Layer 9 of a small transformer language model trained on English Wikipedia (12 layers, counted from 0, width 96).
A neuron's activation on a vector x is GELU(weights . x + bias), where the dot is the dot product.

Input weights of the MLP neurons that the questions are about. A number n stands for (n - 128) times 0.0023.
n23 (bias -0.102): 93, 41, 141, 170, 98, 153, 114, 156, 121, 145, 88, 102, 70, 117, 190, 89, 126, 102, 213, 118, 166, 135, 90, 154, 78, 90, 189, 91, 129, 150, 122, 114, 51, 98, 114, 199, 77, 122, 210, 125, 91, 98, 129, 135, 61, 162, 110, 132, 159, 151, 154, 183, 110, 192, 110, 92, 140, 166, 140, 101, 105, 120, 122, 178, 128, 155, 156, 190, 128, 94, 160, 111, 146, 134, 146, 120, 166, 113, 124, 97, 138, 112, 167, 142, 145, 157, 177, 132, 191, 118, 129, 154, 98, 16, 107, 163
n42 (bias -0.006): 125, 123, 151, 109, 100, 84, 117, 153, 163, 129, 121, 123, 124, 148, 149, 139, 125, 68, 104, 145, 124, 124, 97, 143, 114, 144, 116, 100, 113, 87, 110, 131, 145, 99, 127, 132, 140, 98, 119, 90, 161, 106, 115, 162, 81, 140, 169, 106, 109, 140, 129, 160, 169, 146, 119, 113, 89, 208, 101, 154, 118, 156, 88, 176, 50, 143, 184, 113, 115, 78, 170, 201, 94, 140, 176, 118, 145, 119, 127, 130, 162, 122, 133, 160, 126, 88, 105, 105, 137, 209, 131, 139, 155, 121, 164, 92
n44 (bias -0.108): 85, 135, 156, 126, 94, 117, 103, 140, 191, 149, 123, 219, 116, 95, 180, 95, 136, 120, 158, 115, 81, 180, 57, 110, 157, 67, 58, 141, 119, 110, 155, 67, 118, 159, 107, 156, 95, 106, 161, 114, 98, 74, 143, 170, 172, 115, 176, 144, 92, 177, 110, 98, 149, 96, 129, 97, 134, 139, 117, 84, 22, 110, 168, 125, 130, 240, 65, 109, 154, 87, 57, 232, 151, 186, 114, 181, 133, 126, 155, 148, 111, 207, 127, 149, 160, 98, 133, 125, 129, 140, 136, 72, 144, 138, 159, 136
n46 (bias -0.020): 152, 115, 115, 123, 159, 145, 105, 114, 149, 77, 156, 68, 101, 113, 187, 121, 94, 101, 169, 149, 123, 155, 108, 91, 85, 124, 97, 93, 147, 90, 149, 151, 73, 131, 70, 128, 111, 123, 148, 116, 143, 122, 104, 165, 97, 121, 203, 124, 178, 170, 145, 124, 113, 150, 125, 127, 101, 115, 120, 82, 102, 150, 77, 101, 100, 122, 170, 153, 181, 85, 136, 144, 159, 222, 123, 124, 150, 114, 181, 81, 150, 105, 123, 150, 150, 94, 122, 122, 122, 144, 117, 147, 124, 119, 132, 152
n70 (bias -0.003): 152, 72, 60, 136, 189, 87, 109, 78, 151, 113, 127, 136, 127, 106, 111, 110, 163, 122, 97, 163, 111, 129, 114, 153, 143, 130, 164, 146, 129, 142, 142, 96, 104, 150, 144, 156, 121, 113, 184, 159, 121, 154, 132, 110, 146, 126, 170, 160, 117, 83, 133, 143, 178, 148, 110, 178, 151, 77, 152, 141, 143, 103, 145, 125, 133, 158, 88, 169, 119, 90, 82, 139, 157, 100, 134, 146, 106, 87, 134, 99, 110, 129, 142, 114, 114, 40, 124, 136, 146, 175, 127, 135, 86, 168, 147, 70
n122 (bias -0.037): 119, 131, 145, 100, 61, 135, 123, 108, 150, 128, 85, 136, 154, 80, 156, 130, 113, 131, 139, 155, 176, 121, 134, 140, 104, 122, 142, 121, 151, 143, 132, 140, 86, 157, 159, 118, 82, 135, 112, 84, 149, 139, 151, 86, 119, 116, 127, 202, 135, 142, 173, 74, 95, 190, 122, 129, 148, 227, 103, 154, 142, 86, 151, 107, 117, 177, 108, 113, 142, 100, 55, 130, 112, 75, 130, 138, 126, 145, 131, 50, 161, 155, 139, 145, 86, 125, 38, 187, 131, 193, 155, 139, 139, 95, 119, 126
n144 (bias -0.083): 138, 123, 101, 80, 164, 115, 111, 159, 122, 169, 64, 136, 92, 128, 134, 101, 83, 213, 127, 145, 164, 81, 136, 133, 166, 87, 97, 108, 121, 126, 129, 114, 194, 81, 113, 143, 62, 175, 125, 88, 164, 81, 133, 109, 71, 136, 212, 140, 132, 112, 122, 72, 142, 149, 64, 100, 55, 129, 192, 128, 118, 155, 162, 88, 146, 166, 153, 122, 129, 110, 201, 123, 243, 79, 188, 147, 114, 78, 170, 140, 195, 140, 210, 96, 124, 89, 167, 135, 128, 87, 70, 105, 90, 150, 149, 128
n146 (bias -0.089): 75, 125, 140, 173, 91, 146, 153, 150, 126, 129, 104, 65, 133, 104, 95, 66, 182, 145, 147, 181, 153, 87, 145, 67, 125, 143, 91, 104, 93, 151, 78, 87, 105, 157, 136, 83, 93, 70, 97, 119, 194, 88, 135, 156, 105, 201, 151, 150, 120, 118, 142, 157, 117, 102, 160, 115, 187, 171, 145, 71, 90, 187, 173, 231, 113, 153, 135, 114, 105, 124, 79, 112, 155, 112, 136, 152, 123, 79, 166, 142, 105, 138, 129, 118, 190, 109, 125, 129, 144, 125, 70, 132, 130, 181, 79, 43
n151 (bias -0.087): 42, 168, 142, 96, 159, 79, 101, 134, 146, 102, 123, 164, 173, 132, 154, 83, 172, 126, 165, 173, 133, 141, 134, 134, 151, 101, 147, 161, 73, 109, 125, 94, 124, 105, 137, 186, 49, 139, 129, 138, 150, 188, 143, 81, 138, 139, 119, 125, 153, 83, 44, 140, 137, 122, 110, 142, 157, 215, 110, 150, 114, 72, 210, 78, 107, 126, 118, 123, 150, 116, 100, 164, 104, 93, 186, 132, 122, 108, 140, 99, 114, 133, 97, 154, 80, 148, 214, 140, 114, 179, 103, 180, 166, 183, 102, 75
n159 (bias -0.115): 101, 151, 177, 136, 97, 145, 85, 128, 85, 138, 149, 154, 130, 129, 128, 128, 176, 88, 123, 160, 110, 211, 145, 153, 138, 92, 108, 94, 102, 83, 91, 178, 155, 144, 66, 105, 95, 162, 156, 103, 49, 121, 62, 117, 75, 157, 139, 126, 149, 103, 137, 177, 73, 133, 118, 97, 103, 117, 111, 60, 150, 74, 199, 109, 208, 248, 172, 135, 183, 123, 152, 226, 146, 140, 148, 144, 208, 93, 141, 115, 161, 113, 101, 134, 147, 117, 99, 123, 172, 178, 38, 70, 141, 85, 183, 164
n162 (bias -0.057): 112, 135, 92, 76, 154, 134, 105, 151, 140, 134, 65, 200, 99, 145, 110, 155, 107, 133, 95, 133, 169, 130, 88, 136, 169, 123, 105, 120, 123, 93, 131, 149, 127, 146, 101, 144, 156, 121, 171, 69, 133, 150, 150, 147, 112, 135, 111, 116, 140, 168, 99, 137, 93, 123, 124, 144, 106, 160, 117, 95, 125, 155, 156, 138, 175, 150, 153, 166, 140, 122, 74, 122, 150, 127, 91, 188, 164, 105, 136, 117, 136, 206, 104, 129, 178, 116, 151, 101, 141, 111, 147, 96, 174, 163, 109, 92
n167 (bias -0.017): 86, 180, 84, 129, 108, 140, 190, 174, 169, 105, 72, 126, 135, 209, 111, 26, 129, 103, 123, 164, 140, 67, 122, 81, 94, 126, 149, 143, 125, 77, 86, 130, 85, 135, 118, 113, 106, 125, 118, 150, 134, 89, 156, 143, 158, 169, 81, 107, 128, 112, 131, 127, 131, 128, 120, 126, 110, 122, 148, 141, 122, 115, 161, 132, 125, 142, 184, 157, 71, 137, 149, 134, 132, 109, 139, 212, 124, 76, 163, 112, 119, 173, 114, 115, 142, 101, 159, 163, 147, 118, 140, 167, 111, 127, 124, 118
n186 (bias -0.024): 97, 176, 148, 53, 10, 134, 111, 116, 191, 67, 84, 102, 126, 74, 141, 166, 117, 172, 185, 188, 43, 94, 127, 156, 181, 59, 93, 95, 113, 102, 134, 164, 122, 160, 110, 145, 106, 116, 136, 104, 117, 153, 103, 136, 116, 140, 106, 161, 90, 156, 138, 123, 113, 83, 135, 92, 197, 55, 184, 134, 157, 156, 153, 112, 96, 101, 146, 152, 167, 120, 126, 108, 150, 106, 115, 124, 131, 100, 217, 120, 222, 141, 85, 185, 152, 121, 100, 155, 202, 128, 101, 111, 52, 150, 105, 121
n209 (bias -0.149): 139, 129, 115, 128, 109, 132, 118, 148, 94, 98, 134, 179, 140, 162, 65, 112, 126, 198, 122, 182, 28, 147, 167, 160, 202, 66, 93, 104, 107, 93, 103, 106, 133, 155, 129, 96, 144, 140, 173, 148, 163, 40, 100, 146, 93, 204, 140, 160, 195, 82, 74, 105, 124, 160, 129, 166, 122, 82, 171, 128, 95, 54, 130, 127, 67, 198, 45, 96, 130, 103, 97, 185, 192, 137, 142, 160, 126, 117, 109, 116, 206, 164, 114, 211, 185, 124, 151, 109, 128, 126, 136, 100, 86, 105, 79, 128
n211 (bias -0.146): 87, 152, 113, 141, 99, 104, 59, 149, 108, 149, 99, 166, 136, 94, 125, 84, 117, 118, 92, 141, 134, 61, 115, 183, 150, 154, 173, 127, 134, 74, 128, 74, 150, 86, 99, 99, 79, 187, 131, 165, 127, 101, 151, 143, 102, 88, 118, 117, 161, 117, 143, 137, 171, 123, 104, 132, 228, 100, 108, 130, 151, 97, 96, 167, 111, 162, 158, 112, 197, 138, 174, 119, 142, 132, 133, 125, 101, 133, 140, 127, 167, 151, 119, 159, 129, 169, 102, 120, 130, 134, 124, 216, 100, 94, 115, 88
n229 (bias -0.159): 123, 204, 112, 114, 126, 82, 119, 161, 94, 170, 142, 103, 99, 155, 140, 114, 216, 113, 139, 142, 135, 91, 128, 96, 107, 96, 78, 113, 80, 77, 150, 177, 109, 122, 123, 140, 162, 114, 106, 143, 109, 135, 169, 90, 132, 158, 141, 177, 108, 148, 93, 50, 119, 186, 130, 40, 165, 149, 149, 116, 67, 93, 107, 87, 141, 207, 112, 172, 137, 50, 75, 229, 193, 151, 215, 190, 165, 132, 157, 111, 110, 111, 55, 193, 129, 144, 142, 43, 177, 126, 52, 88, 126, 145, 82, 113
n246 (bias -0.061): 132, 134, 113, 156, 93, 98, 107, 201, 132, 203, 122, 177, 134, 247, 170, 138, 128, 157, 126, 111, 91, 201, 153, 172, 137, 123, 108, 55, 122, 131, 92, 68, 111, 32, 89, 149, 102, 105, 136, 160, 136, 112, 135, 46, 94, 172, 110, 148, 146, 99, 106, 80, 138, 149, 144, 171, 171, 112, 115, 91, 71, 126, 88, 99, 130, 165, 146, 164, 176, 84, 68, 144, 146, 224, 98, 133, 94, 114, 173, 94, 103, 168, 96, 152, 147, 116, 109, 163, 140, 94, 153, 127, 115, 111, 107, 113
n251 (bias -0.131): 133, 82, 133, 175, 166, 107, 128, 119, 121, 109, 122, 133, 97, 149, 117, 115, 82, 149, 83, 151, 148, 173, 142, 184, 163, 66, 138, 129, 92, 147, 116, 108, 123, 128, 124, 137, 128, 146, 90, 58, 110, 149, 179, 125, 88, 123, 172, 170, 122, 129, 155, 111, 95, 81, 96, 55, 170, 136, 138, 105, 79, 120, 144, 174, 200, 122, 128, 91, 92, 106, 113, 106, 165, 157, 134, 174, 184, 127, 119, 116, 141, 191, 200, 125, 155, 109, 147, 108, 145, 124, 105, 176, 124, 128, 79, 106
n294 (bias -0.089): 155, 138, 137, 101, 81, 181, 72, 102, 131, 114, 99, 157, 128, 183, 110, 138, 144, 139, 115, 117, 145, 131, 133, 124, 160, 128, 109, 85, 148, 74, 114, 117, 77, 113, 179, 168, 135, 124, 139, 106, 150, 104, 101, 142, 137, 174, 122, 137, 183, 77, 154, 137, 138, 108, 85, 155, 85, 107, 137, 119, 77, 128, 112, 119, 78, 150, 184, 132, 190, 118, 139, 164, 112, 169, 152, 120, 158, 57, 122, 104, 167, 155, 109, 134, 108, 140, 61, 89, 150, 151, 120, 144, 102, 84, 162, 151
n323 (bias -0.034): 154, 100, 194, 133, 118, 94, 130, 154, 123, 133, 113, 135, 151, 148, 89, 93, 99, 166, 78, 111, 166, 89, 105, 188, 175, 113, 86, 147, 89, 122, 82, 140, 79, 124, 100, 142, 88, 150, 169, 138, 111, 66, 139, 146, 155, 130, 133, 130, 167, 133, 76, 153, 103, 61, 103, 165, 135, 123, 163, 83, 169, 81, 132, 119, 132, 87, 138, 136, 167, 122, 136, 167, 132, 163, 128, 149, 117, 90, 119, 96, 156, 146, 97, 172, 104, 172, 133, 144, 154, 166, 131, 98, 80, 133, 166, 117
n325 (bias -0.142): 102, 187, 170, 60, 112, 44, 165, 183, 158, 136, 113, 165, 107, 105, 104, 70, 102, 179, 82, 163, 56, 128, 149, 137, 159, 101, 146, 212, 87, 107, 132, 82, 139, 79, 130, 110, 119, 125, 103, 124, 119, 135, 83, 102, 134, 93, 150, 112, 121, 87, 120, 113, 140, 115, 120, 134, 138, 103, 124, 80, 114, 117, 66, 155, 111, 234, 74, 139, 165, 125, 126, 167, 123, 205, 73, 163, 162, 168, 127, 146, 139, 171, 93, 239, 158, 131, 102, 159, 153, 192, 154, 97, 156, 130, 40, 92
n334 (bias -0.039): 146, 75, 107, 87, 128, 150, 90, 86, 216, 184, 125, 146, 128, 89, 218, 82, 144, 87, 110, 98, 96, 69, 95, 117, 131, 147, 175, 167, 120, 112, 81, 164, 105, 142, 91, 69, 150, 164, 77, 156, 154, 146, 125, 128, 125, 167, 158, 115, 97, 90, 106, 181, 164, 130, 147, 93, 148, 127, 130, 86, 140, 71, 136, 95, 98, 161, 128, 83, 185, 128, 189, 141, 139, 138, 169, 126, 129, 85, 203, 115, 138, 140, 109, 143, 218, 76, 138, 67, 140, 110, 64, 70, 120, 149, 91, 90
n378 (bias -0.058): 49, 89, 151, 59, 67, 148, 123, 108, 157, 124, 135, 165, 102, 88, 107, 96, 187, 140, 84, 147, 156, 118, 124, 54, 114, 105, 136, 87, 167, 112, 137, 148, 91, 146, 131, 98, 77, 60, 168, 137, 70, 132, 137, 136, 87, 145, 192, 142, 142, 161, 160, 161, 131, 155, 112, 164, 115, 139, 136, 143, 135, 134, 143, 115, 110, 81, 158, 164, 159, 87, 145, 128, 130, 193, 137, 135, 135, 91, 172, 149, 135, 165, 127, 96, 145, 128, 160, 100, 127, 139, 118, 129, 97, 173, 143, 104
n382 (bias -0.098): 94, 110, 105, 161, 204, 88, 106, 108, 132, 101, 90, 151, 148, 137, 143, 79, 158, 101, 147, 143, 92, 150, 93, 138, 121, 140, 68, 135, 136, 97, 157, 84, 110, 136, 122, 197, 156, 98, 149, 64, 121, 107, 155, 94, 68, 151, 136, 101, 165, 106, 152, 156, 168, 110, 89, 85, 195, 205, 160, 115, 56, 111, 103, 177, 148, 127, 90, 82, 137, 88, 95, 129, 168, 130, 62, 141, 229, 100, 136, 156, 135, 177, 114, 96, 159, 176, 85, 52, 119, 168, 121, 191, 158, 72, 152, 177

Each question shows a token from some text and the vector x that enters the MLP there. A number n stands for (n - 128) times 0.063.

" been": 92, 111, 146, 125, 114, 136, 101, 119, 102, 106, 135, 122, 133, 127, 135, 161, 136, 147, 131, 112, 139, 114, 167, 98, 127, 111, 93, 149, 132, 141, 131, 121, 130, 113, 124, 132, 171, 95, 147, 137, 133, 107, 151, 186, 131, 113, 154, 91, 146, 157, 134, 141, 113, 165, 135, 143, 151, 123, 117, 159, 130, 153, 106, 176, 136, 99, 151, 98, 121, 156, 143, 127, 165, 99, 133, 118, 124, 121, 42, 156, 148, 120, 114, 85, 111, 140, 129, 129, 76, 119, 108, 120, 138, 141, 107, 160
Which of these neurons fires most? n378

" and": 123, 96, 127, 117, 119, 141, 117, 133, 134, 66, 113, 141, 149, 118, 132, 158, 118, 122, 97, 65, 135, 139, 177, 132, 132, 114, 105, 159, 149, 147, 162, 125, 151, 118, 133, 144, 138, 132, 135, 139, 156, 116, 154, 133, 122, 126, 129, 134, 155, 149, 153, 161, 133, 119, 129, 109, 149, 129, 116, 139, 110, 165, 138, 113, 126, 142, 135, 118, 88, 132, 99, 123, 80, 116, 180, 145, 112, 118, 52, 122, 149, 114, 103, 99, 161, 128, 114, 156, 81, 113, 141, 141, 135, 131, 98, 141
Which of these neurons fires most? n122

"id": 133, 125, 122, 148, 179, 93, 109, 98, 112, 119, 150, 107, 159, 142, 137, 192, 115, 105, 113, 99, 105, 143, 137, 100, 154, 179, 147, 131, 153, 141, 154, 131, 77, 157, 102, 118, 150, 107, 129, 110, 136, 141, 166, 119, 117, 104, 132, 147, 99, 148, 114, 105, 101, 139, 152, 144, 135, 105, 117, 132, 112, 117, 154, 110, 113, 104, 100, 159, 125, 146, 93, 146, 124, 177, 124, 114, 134, 163, 97, 121, 116, 101, 160, 123, 130, 130, 96, 142, 127, 131, 112, 119, 90, 153, 150, 172
The most active neuron and its activation: n46, at about 1.2

"at": 163, 129, 133, 142, 156, 75, 156, 108, 105, 123, 159, 128, 154, 155, 103, 152, 96, 116, 127, 132, 148, 140, 107, 120, 53, 140, 136, 121, 134, 112, 152, 158, 136, 142, 130, 114, 167, 100, 131, 125, 172, 149, 113, 137, 135, 168, 155, 158, 110, 187, 100, 91, 143, 144, 166, 116, 114, 129, 122, 124, 98, 83, 131, 92, 135, 153, 129, 110, 76, 135, 123, 146, 101, 127, 129, 88, 126, 138, 108, 153, 97, 103, 137, 113, 116, 135, 146, 130, 119, 117, 119, 138, 108, 162, 132, 140
The most active neuron and its activation: n229, at about 1.7

"er": 138, 105, 123, 139, 144, 141, 144, 115, 99, 133, 135, 160, 145, 155, 92, 136, 133, 160, 95, 107, 124, 107, 148, 145, 143, 155, 114, 130, 133, 107, 144, 132, 181, 148, 144, 143, 139, 153, 135, 129, 130, 118, 119, 149, 123, 119, 90, 139, 79, 166, 138, 110, 107, 90, 136, 116, 125, 73, 117, 166, 124, 132, 137, 74, 150, 149, 111, 130, 77, 150, 133, 114, 141, 120, 136, 156, 96, 146, 57, 156, 139, 123, 133, 146, 147, 142, 103, 115, 74, 134, 135, 135, 146, 150, 121, 117
The most active neuron and its activation: n209, at about 1.1

"uring": 141, 113, 137, 132, 128, 129, 176, 147, 107, 130, 142, 134, 123, 124, 144, 150, 132, 114, 116, 88, 130, 123, 136, 143, 131, 142, 110, 139, 154, 150, 176, 107, 132, 113, 146, 120, 145, 106, 176, 91, 123, 108, 147, 131, 113, 93, 107, 136, 130, 133, 122, 136, 118, 121, 112, 159, 154, 138, 103, 152, 133, 139, 95, 139, 127, 121, 93, 97, 158, 157, 175, 148, 124, 153, 146, 96, 129, 113, 22, 141, 153, 112, 123, 104, 126, 127, 119, 156, 90, 96, 125, 139, 115, 125, 130, 160
Which of these neurons fires most? n382

"201": 137, 110, 80, 127, 163, 175, 107, 146, 114, 112, 129, 149, 185, 113, 151, 159, 131, 90, 112, 96, 111, 134, 108, 110, 144, 108, 114, 138, 129, 149, 166, 115, 152, 155, 134, 139, 157, 132, 145, 166, 96, 113, 124, 168, 136, 91, 127, 135, 116, 155, 144, 129, 127, 122, 151, 134, 107, 130, 134, 126, 98, 142, 111, 125, 135, 104, 107, 118, 96, 170, 162, 137, 106, 114, 131, 129, 124, 95, 152, 154, 70, 125, 80, 102, 90, 139, 164, 152, 129, 106, 135, 112, 143, 86, 167, 119
Which of these neurons fires most? n44

" D": 105, 77, 143, 149, 131, 155, 119, 146, 113, 77, 127, 112, 151, 140, 88, 127, 135, 101, 124, 62, 135, 161, 133, 124, 116, 193, 125, 103, 140, 101, 127, 138, 149, 155, 134, 142, 160, 146, 158, 188, 133, 151, 115, 108, 143, 76, 117, 130, 156, 117, 116, 133, 102, 127, 137, 108, 126, 143, 79, 98, 113, 138, 149, 102, 108, 136, 168, 127, 135, 139, 136, 119, 95, 140, 109, 99, 110, 131, 127, 130, 137, 146, 114, 145, 135, 131, 136, 142, 125, 119, 122, 126, 169, 126, 119, 146
The three highest activations, in order: n159, n46, n294

"ah": 113, 94, 113, 151, 135, 134, 150, 132, 149, 126, 134, 126, 137, 145, 97, 181, 127, 101, 121, 87, 134, 138, 129, 126, 92, 172, 174, 88, 131, 161, 96, 108, 144, 124, 116, 164, 189, 141, 142, 132, 105, 165, 128, 137, 159, 144, 117, 117, 108, 149, 116, 121, 124, 140, 125, 139, 88, 111, 117, 122, 134, 150, 160, 168, 138, 102, 113, 137, 120, 129, 147, 91, 95, 111, 132, 141, 130, 140, 52, 123, 111, 113, 142, 114, 133, 165, 133, 114, 131, 116, 141, 116, 96, 100, 154, 131
Which of these neurons fires most? n23

"ol": 155, 129, 133, 135, 129, 113, 146, 117, 123, 104, 117, 100, 110, 126, 103, 105, 107, 127, 90, 129, 104, 92, 129, 117, 142, 164, 182, 139, 148, 168, 181, 125, 168, 135, 105, 134, 135, 135, 155, 125, 125, 129, 185, 143, 138, 129, 133, 154, 153, 161, 143, 104, 104, 130, 120, 115, 106, 113, 137, 128, 160, 124, 125, 103, 157, 104, 121, 117, 118, 142, 128, 113, 127, 101, 150, 135, 77, 119, 101, 169, 138, 113, 130, 94, 147, 93, 133, 71, 102, 115, 164, 171, 101, 139, 126, 136
The three highest activations, in order: n144, n70, n251

"ing": 151, 94, 136, 108, 155, 150, 136, 145, 90, 120, 137, 130, 110, 158, 156, 118, 145, 166, 124, 75, 145, 131, 131, 106, 113, 125, 135, 118, 154, 141, 211, 103, 136, 127, 138, 137, 101, 123, 124, 130, 115, 112, 141, 114, 99, 107, 143, 120, 119, 149, 143, 129, 100, 103, 133, 119, 157, 136, 128, 166, 141, 153, 112, 103, 127, 131, 129, 148, 129, 165, 150, 126, 104, 124, 137, 128, 148, 122, 58, 153, 114, 106, 120, 109, 134, 138, 137, 133, 58, 81, 131, 126, 135, 122, 127, 177
Which of these neurons fires most? n23

" L": 123, 96, 136, 130, 134, 131, 99, 147, 89, 83, 132, 108, 188, 117, 96, 132, 139, 112, 106, 110, 142, 116, 144, 130, 119, 178, 168, 115, 124, 140, 149, 150, 189, 124, 87, 111, 172, 117, 153, 150, 126, 149, 115, 153, 110, 106, 102, 117, 160, 113, 155, 96, 109, 109, 130, 119, 92, 117, 80, 114, 149, 156, 123, 152, 141, 103, 137, 154, 155, 173, 136, 113, 114, 129, 106, 118, 121, 117, 136, 126, 161, 94, 100, 144, 153, 118, 138, 146, 132, 128, 132, 108, 143, 127, 113, 136
The two highest activations, in order: n159, n211

" |\n": 98, 113, 129, 119, 149, 132, 133, 107, 103, 131, 149, 143, 150, 112, 118, 143, 118, 139, 146, 93, 170, 129, 125, 137, 57, 157, 100, 127, 143, 153, 123, 107, 146, 93, 115, 156, 148, 101, 124, 184, 120, 117, 124, 161, 139, 142, 150, 124, 166, 135, 154, 102, 128, 145, 152, 112, 142, 121, 81, 132, 134, 123, 136, 128, 110, 89, 106, 101, 99, 165, 179, 122, 93, 144, 153, 86, 116, 140, 93, 146, 98, 100, 161, 104, 149, 117, 123, 147, 129, 112, 134, 143, 119, 121, 130, 156
Which of these neurons fires most? n23

"196": 144, 134, 111, 121, 145, 168, 110, 117, 131, 125, 142, 129, 159, 125, 130, 153, 136, 102, 78, 95, 111, 142, 109, 136, 152, 120, 124, 127, 125, 153, 168, 127, 141, 136, 143, 150, 154, 126, 166, 170, 104, 90, 130, 146, 163, 100, 105, 108, 126, 151, 121, 133, 127, 139, 165, 113, 124, 138, 170, 143, 113, 142, 118, 109, 136, 105, 120, 100, 109, 178, 129, 147, 144, 140, 126, 133, 138, 95, 132, 137, 93, 146, 66, 57, 82, 113, 115, 131, 120, 127, 143, 98, 104, 113, 192, 113
Which of these neurons fires most? n44

" h": 144, 166, 119, 174, 117, 148, 141, 124, 116, 118, 153, 168, 102, 169, 127, 128, 117, 106, 116, 71, 161, 95, 119, 93, 99, 163, 144, 143, 121, 147, 142, 153, 135, 138, 129, 86, 112, 99, 136, 145, 121, 156, 131, 123, 213, 131, 136, 122, 145, 116, 139, 137, 132, 153, 159, 124, 107, 122, 100, 101, 141, 125, 127, 118, 131, 80, 103, 182, 128, 141, 165, 105, 120, 103, 117, 134, 138, 129, 124, 146, 138, 113, 101, 121, 144, 138, 120, 137, 87, 84, 146, 137, 108, 116, 90, 102
The two highest activations, in order: n167, n334

"cc": 156, 138, 152, 125, 153, 140, 106, 168, 138, 108, 142, 162, 123, 127, 109, 152, 128, 137, 129, 75, 134, 104, 122, 110, 118, 117, 101, 129, 101, 143, 128, 106, 164, 118, 97, 117, 163, 163, 143, 196, 146, 137, 132, 169, 81, 116, 134, 117, 119, 129, 111, 119, 109, 145, 149, 120, 122, 102, 113, 147, 116, 174, 101, 120, 115, 102, 94, 155, 120, 155, 124, 142, 161, 70, 147, 120, 130, 132, 120, 122, 161, 152, 139, 106, 129, 120, 152, 113, 88, 86, 131, 137, 115, 111, 110, 173
The most active neuron and its activation: n144, at about 2

" September": 153, 120, 103, 122, 144, 176, 123, 98, 97, 116, 142, 92, 138, 118, 123, 165, 137, 153, 143, 104, 132, 144, 113, 145, 143, 119, 134, 104, 152, 128, 150, 124, 139, 162, 120, 110, 181, 148, 130, 132, 97, 146, 122, 156, 128, 116, 131, 88, 127, 127, 129, 83, 107, 111, 171, 101, 136, 122, 83, 106, 133, 153, 143, 134, 151, 121, 97, 120, 118, 138, 144, 151, 139, 124, 162, 134, 121, 99, 88, 183, 119, 166, 131, 93, 130, 130, 113, 169, 59, 136, 100, 119, 166, 97, 129, 133
Which of these neurons fires most? n159

"4": 146, 139, 121, 104, 122, 122, 140, 93, 132, 122, 146, 127, 114, 134, 161, 102, 111, 146, 73, 99, 130, 122, 137, 144, 125, 129, 154, 172, 130, 130, 185, 126, 147, 112, 143, 122, 158, 118, 154, 182, 95, 96, 97, 138, 164, 96, 93, 115, 112, 112, 143, 125, 128, 93, 139, 119, 131, 102, 152, 125, 159, 134, 115, 104, 152, 143, 105, 87, 106, 173, 146, 157, 114, 126, 127, 92, 82, 128, 119, 167, 128, 125, 134, 131, 165, 116, 114, 147, 102, 108, 131, 91, 152, 156, 155, 126
The two highest activations, in order: n325, n334

" s": 118, 141, 144, 86, 154, 142, 120, 129, 125, 170, 136, 126, 132, 119, 111, 190, 109, 98, 107, 121, 147, 117, 90, 132, 86, 154, 116, 97, 140, 129, 140, 141, 139, 95, 118, 96, 162, 141, 133, 159, 128, 149, 132, 108, 163, 129, 122, 113, 149, 163, 146, 119, 125, 95, 179, 111, 141, 129, 73, 157, 109, 125, 141, 142, 162, 137, 101, 194, 106, 134, 138, 100, 94, 120, 134, 147, 121, 136, 121, 112, 147, 133, 112, 131, 138, 132, 125, 139, 61, 97, 138, 110, 162, 101, 129, 144
The most active neuron and its activation: n162, at about 1.2

"==": 150, 134, 125, 127, 138, 147, 103, 134, 138, 128, 152, 160, 103, 111, 135, 187, 151, 114, 90, 46, 125, 120, 123, 118, 121, 140, 109, 121, 104, 121, 137, 159, 182, 123, 121, 115, 141, 124, 131, 188, 128, 115, 155, 148, 108, 139, 128, 150, 183, 119, 99, 125, 133, 109, 155, 138, 115, 120, 83, 131, 125, 116, 124, 107, 89, 113, 122, 128, 104, 157, 117, 105, 116, 112, 116, 110, 111, 130, 82, 166, 127, 137, 121, 116, 158, 115, 152, 128, 128, 153, 152, 167, 122, 114, 115, 143
The most active neuron and its activation: n209, at about 0.33

" dist": 136, 151, 175, 151, 108, 128, 108, 95, 110, 110, 135, 147, 160, 125, 131, 157, 132, 111, 128, 53, 128, 136, 133, 158, 108, 127, 117, 131, 121, 157, 112, 122, 138, 126, 159, 131, 126, 111, 179, 144, 177, 142, 117, 99, 143, 144, 151, 134, 120, 123, 99, 132, 117, 141, 169, 134, 140, 136, 130, 159, 144, 117, 151, 92, 124, 113, 128, 132, 155, 163, 119, 77, 122, 124, 147, 111, 99, 76, 107, 141, 54, 114, 126, 117, 111, 116, 132, 152, 98, 74, 150, 140, 142, 138, 105, 161
The two highest activations, in order: n151, n246

" a": 111, 117, 133, 130, 135, 162, 111, 101, 136, 125, 125, 153, 122, 155, 127, 158, 116, 126, 121, 78, 131, 102, 124, 121, 129, 106, 146, 132, 153, 103, 180, 149, 123, 84, 147, 105, 123, 105, 146, 163, 105, 144, 151, 137, 127, 125, 136, 122, 148, 154, 99, 126, 129, 114, 179, 125, 136, 143, 114, 144, 121, 114, 114, 133, 112, 100, 110, 152, 111, 166, 165, 112, 100, 135, 110, 122, 70, 94, 46, 144, 158, 141, 96, 150, 142, 155, 147, 134, 94, 131, 133, 130, 176, 127, 132, 138
The three highest activations, in order: n378, n211, n162

"|": 128, 118, 116, 104, 120, 152, 108, 137, 138, 117, 158, 162, 144, 145, 121, 222, 96, 110, 133, 116, 118, 128, 95, 96, 123, 176, 127, 151, 153, 149, 141, 169, 131, 110, 132, 119, 167, 139, 133, 134, 97, 134, 122, 120, 105, 147, 117, 124, 142, 151, 146, 96, 195, 110, 154, 133, 108, 144, 107, 111, 114, 164, 118, 110, 111, 126, 127, 117, 116, 148, 121, 146, 98, 116, 127, 103, 103, 119, 63, 138, 108, 136, 140, 94, 131, 144, 122, 121, 117, 118, 116, 130, 108, 148, 131, 136
The two highest activations, in order: n42, n294

",": 104, 126, 132, 157, 138, 146, 110, 133, 106, 97, 86, 125, 152, 158, 160, 111, 119, 116, 153, 76, 136, 129, 123, 138, 126, 148, 109, 123, 140, 129, 185, 113, 180, 105, 119, 138, 165, 140, 137, 114, 109, 120, 133, 139, 126, 103, 98, 98, 133, 108, 165, 124, 127, 141, 116, 109, 81, 156, 92, 124, 112, 134, 112, 121, 134, 165, 134, 110, 98, 150, 118, 106, 102, 118, 147, 125, 157, 136, 72, 181, 145, 118, 140, 109, 139, 108, 135, 177, 113, 136, 132, 171, 130, 112, 140, 146
The most active neuron and its activation: n382, at about 2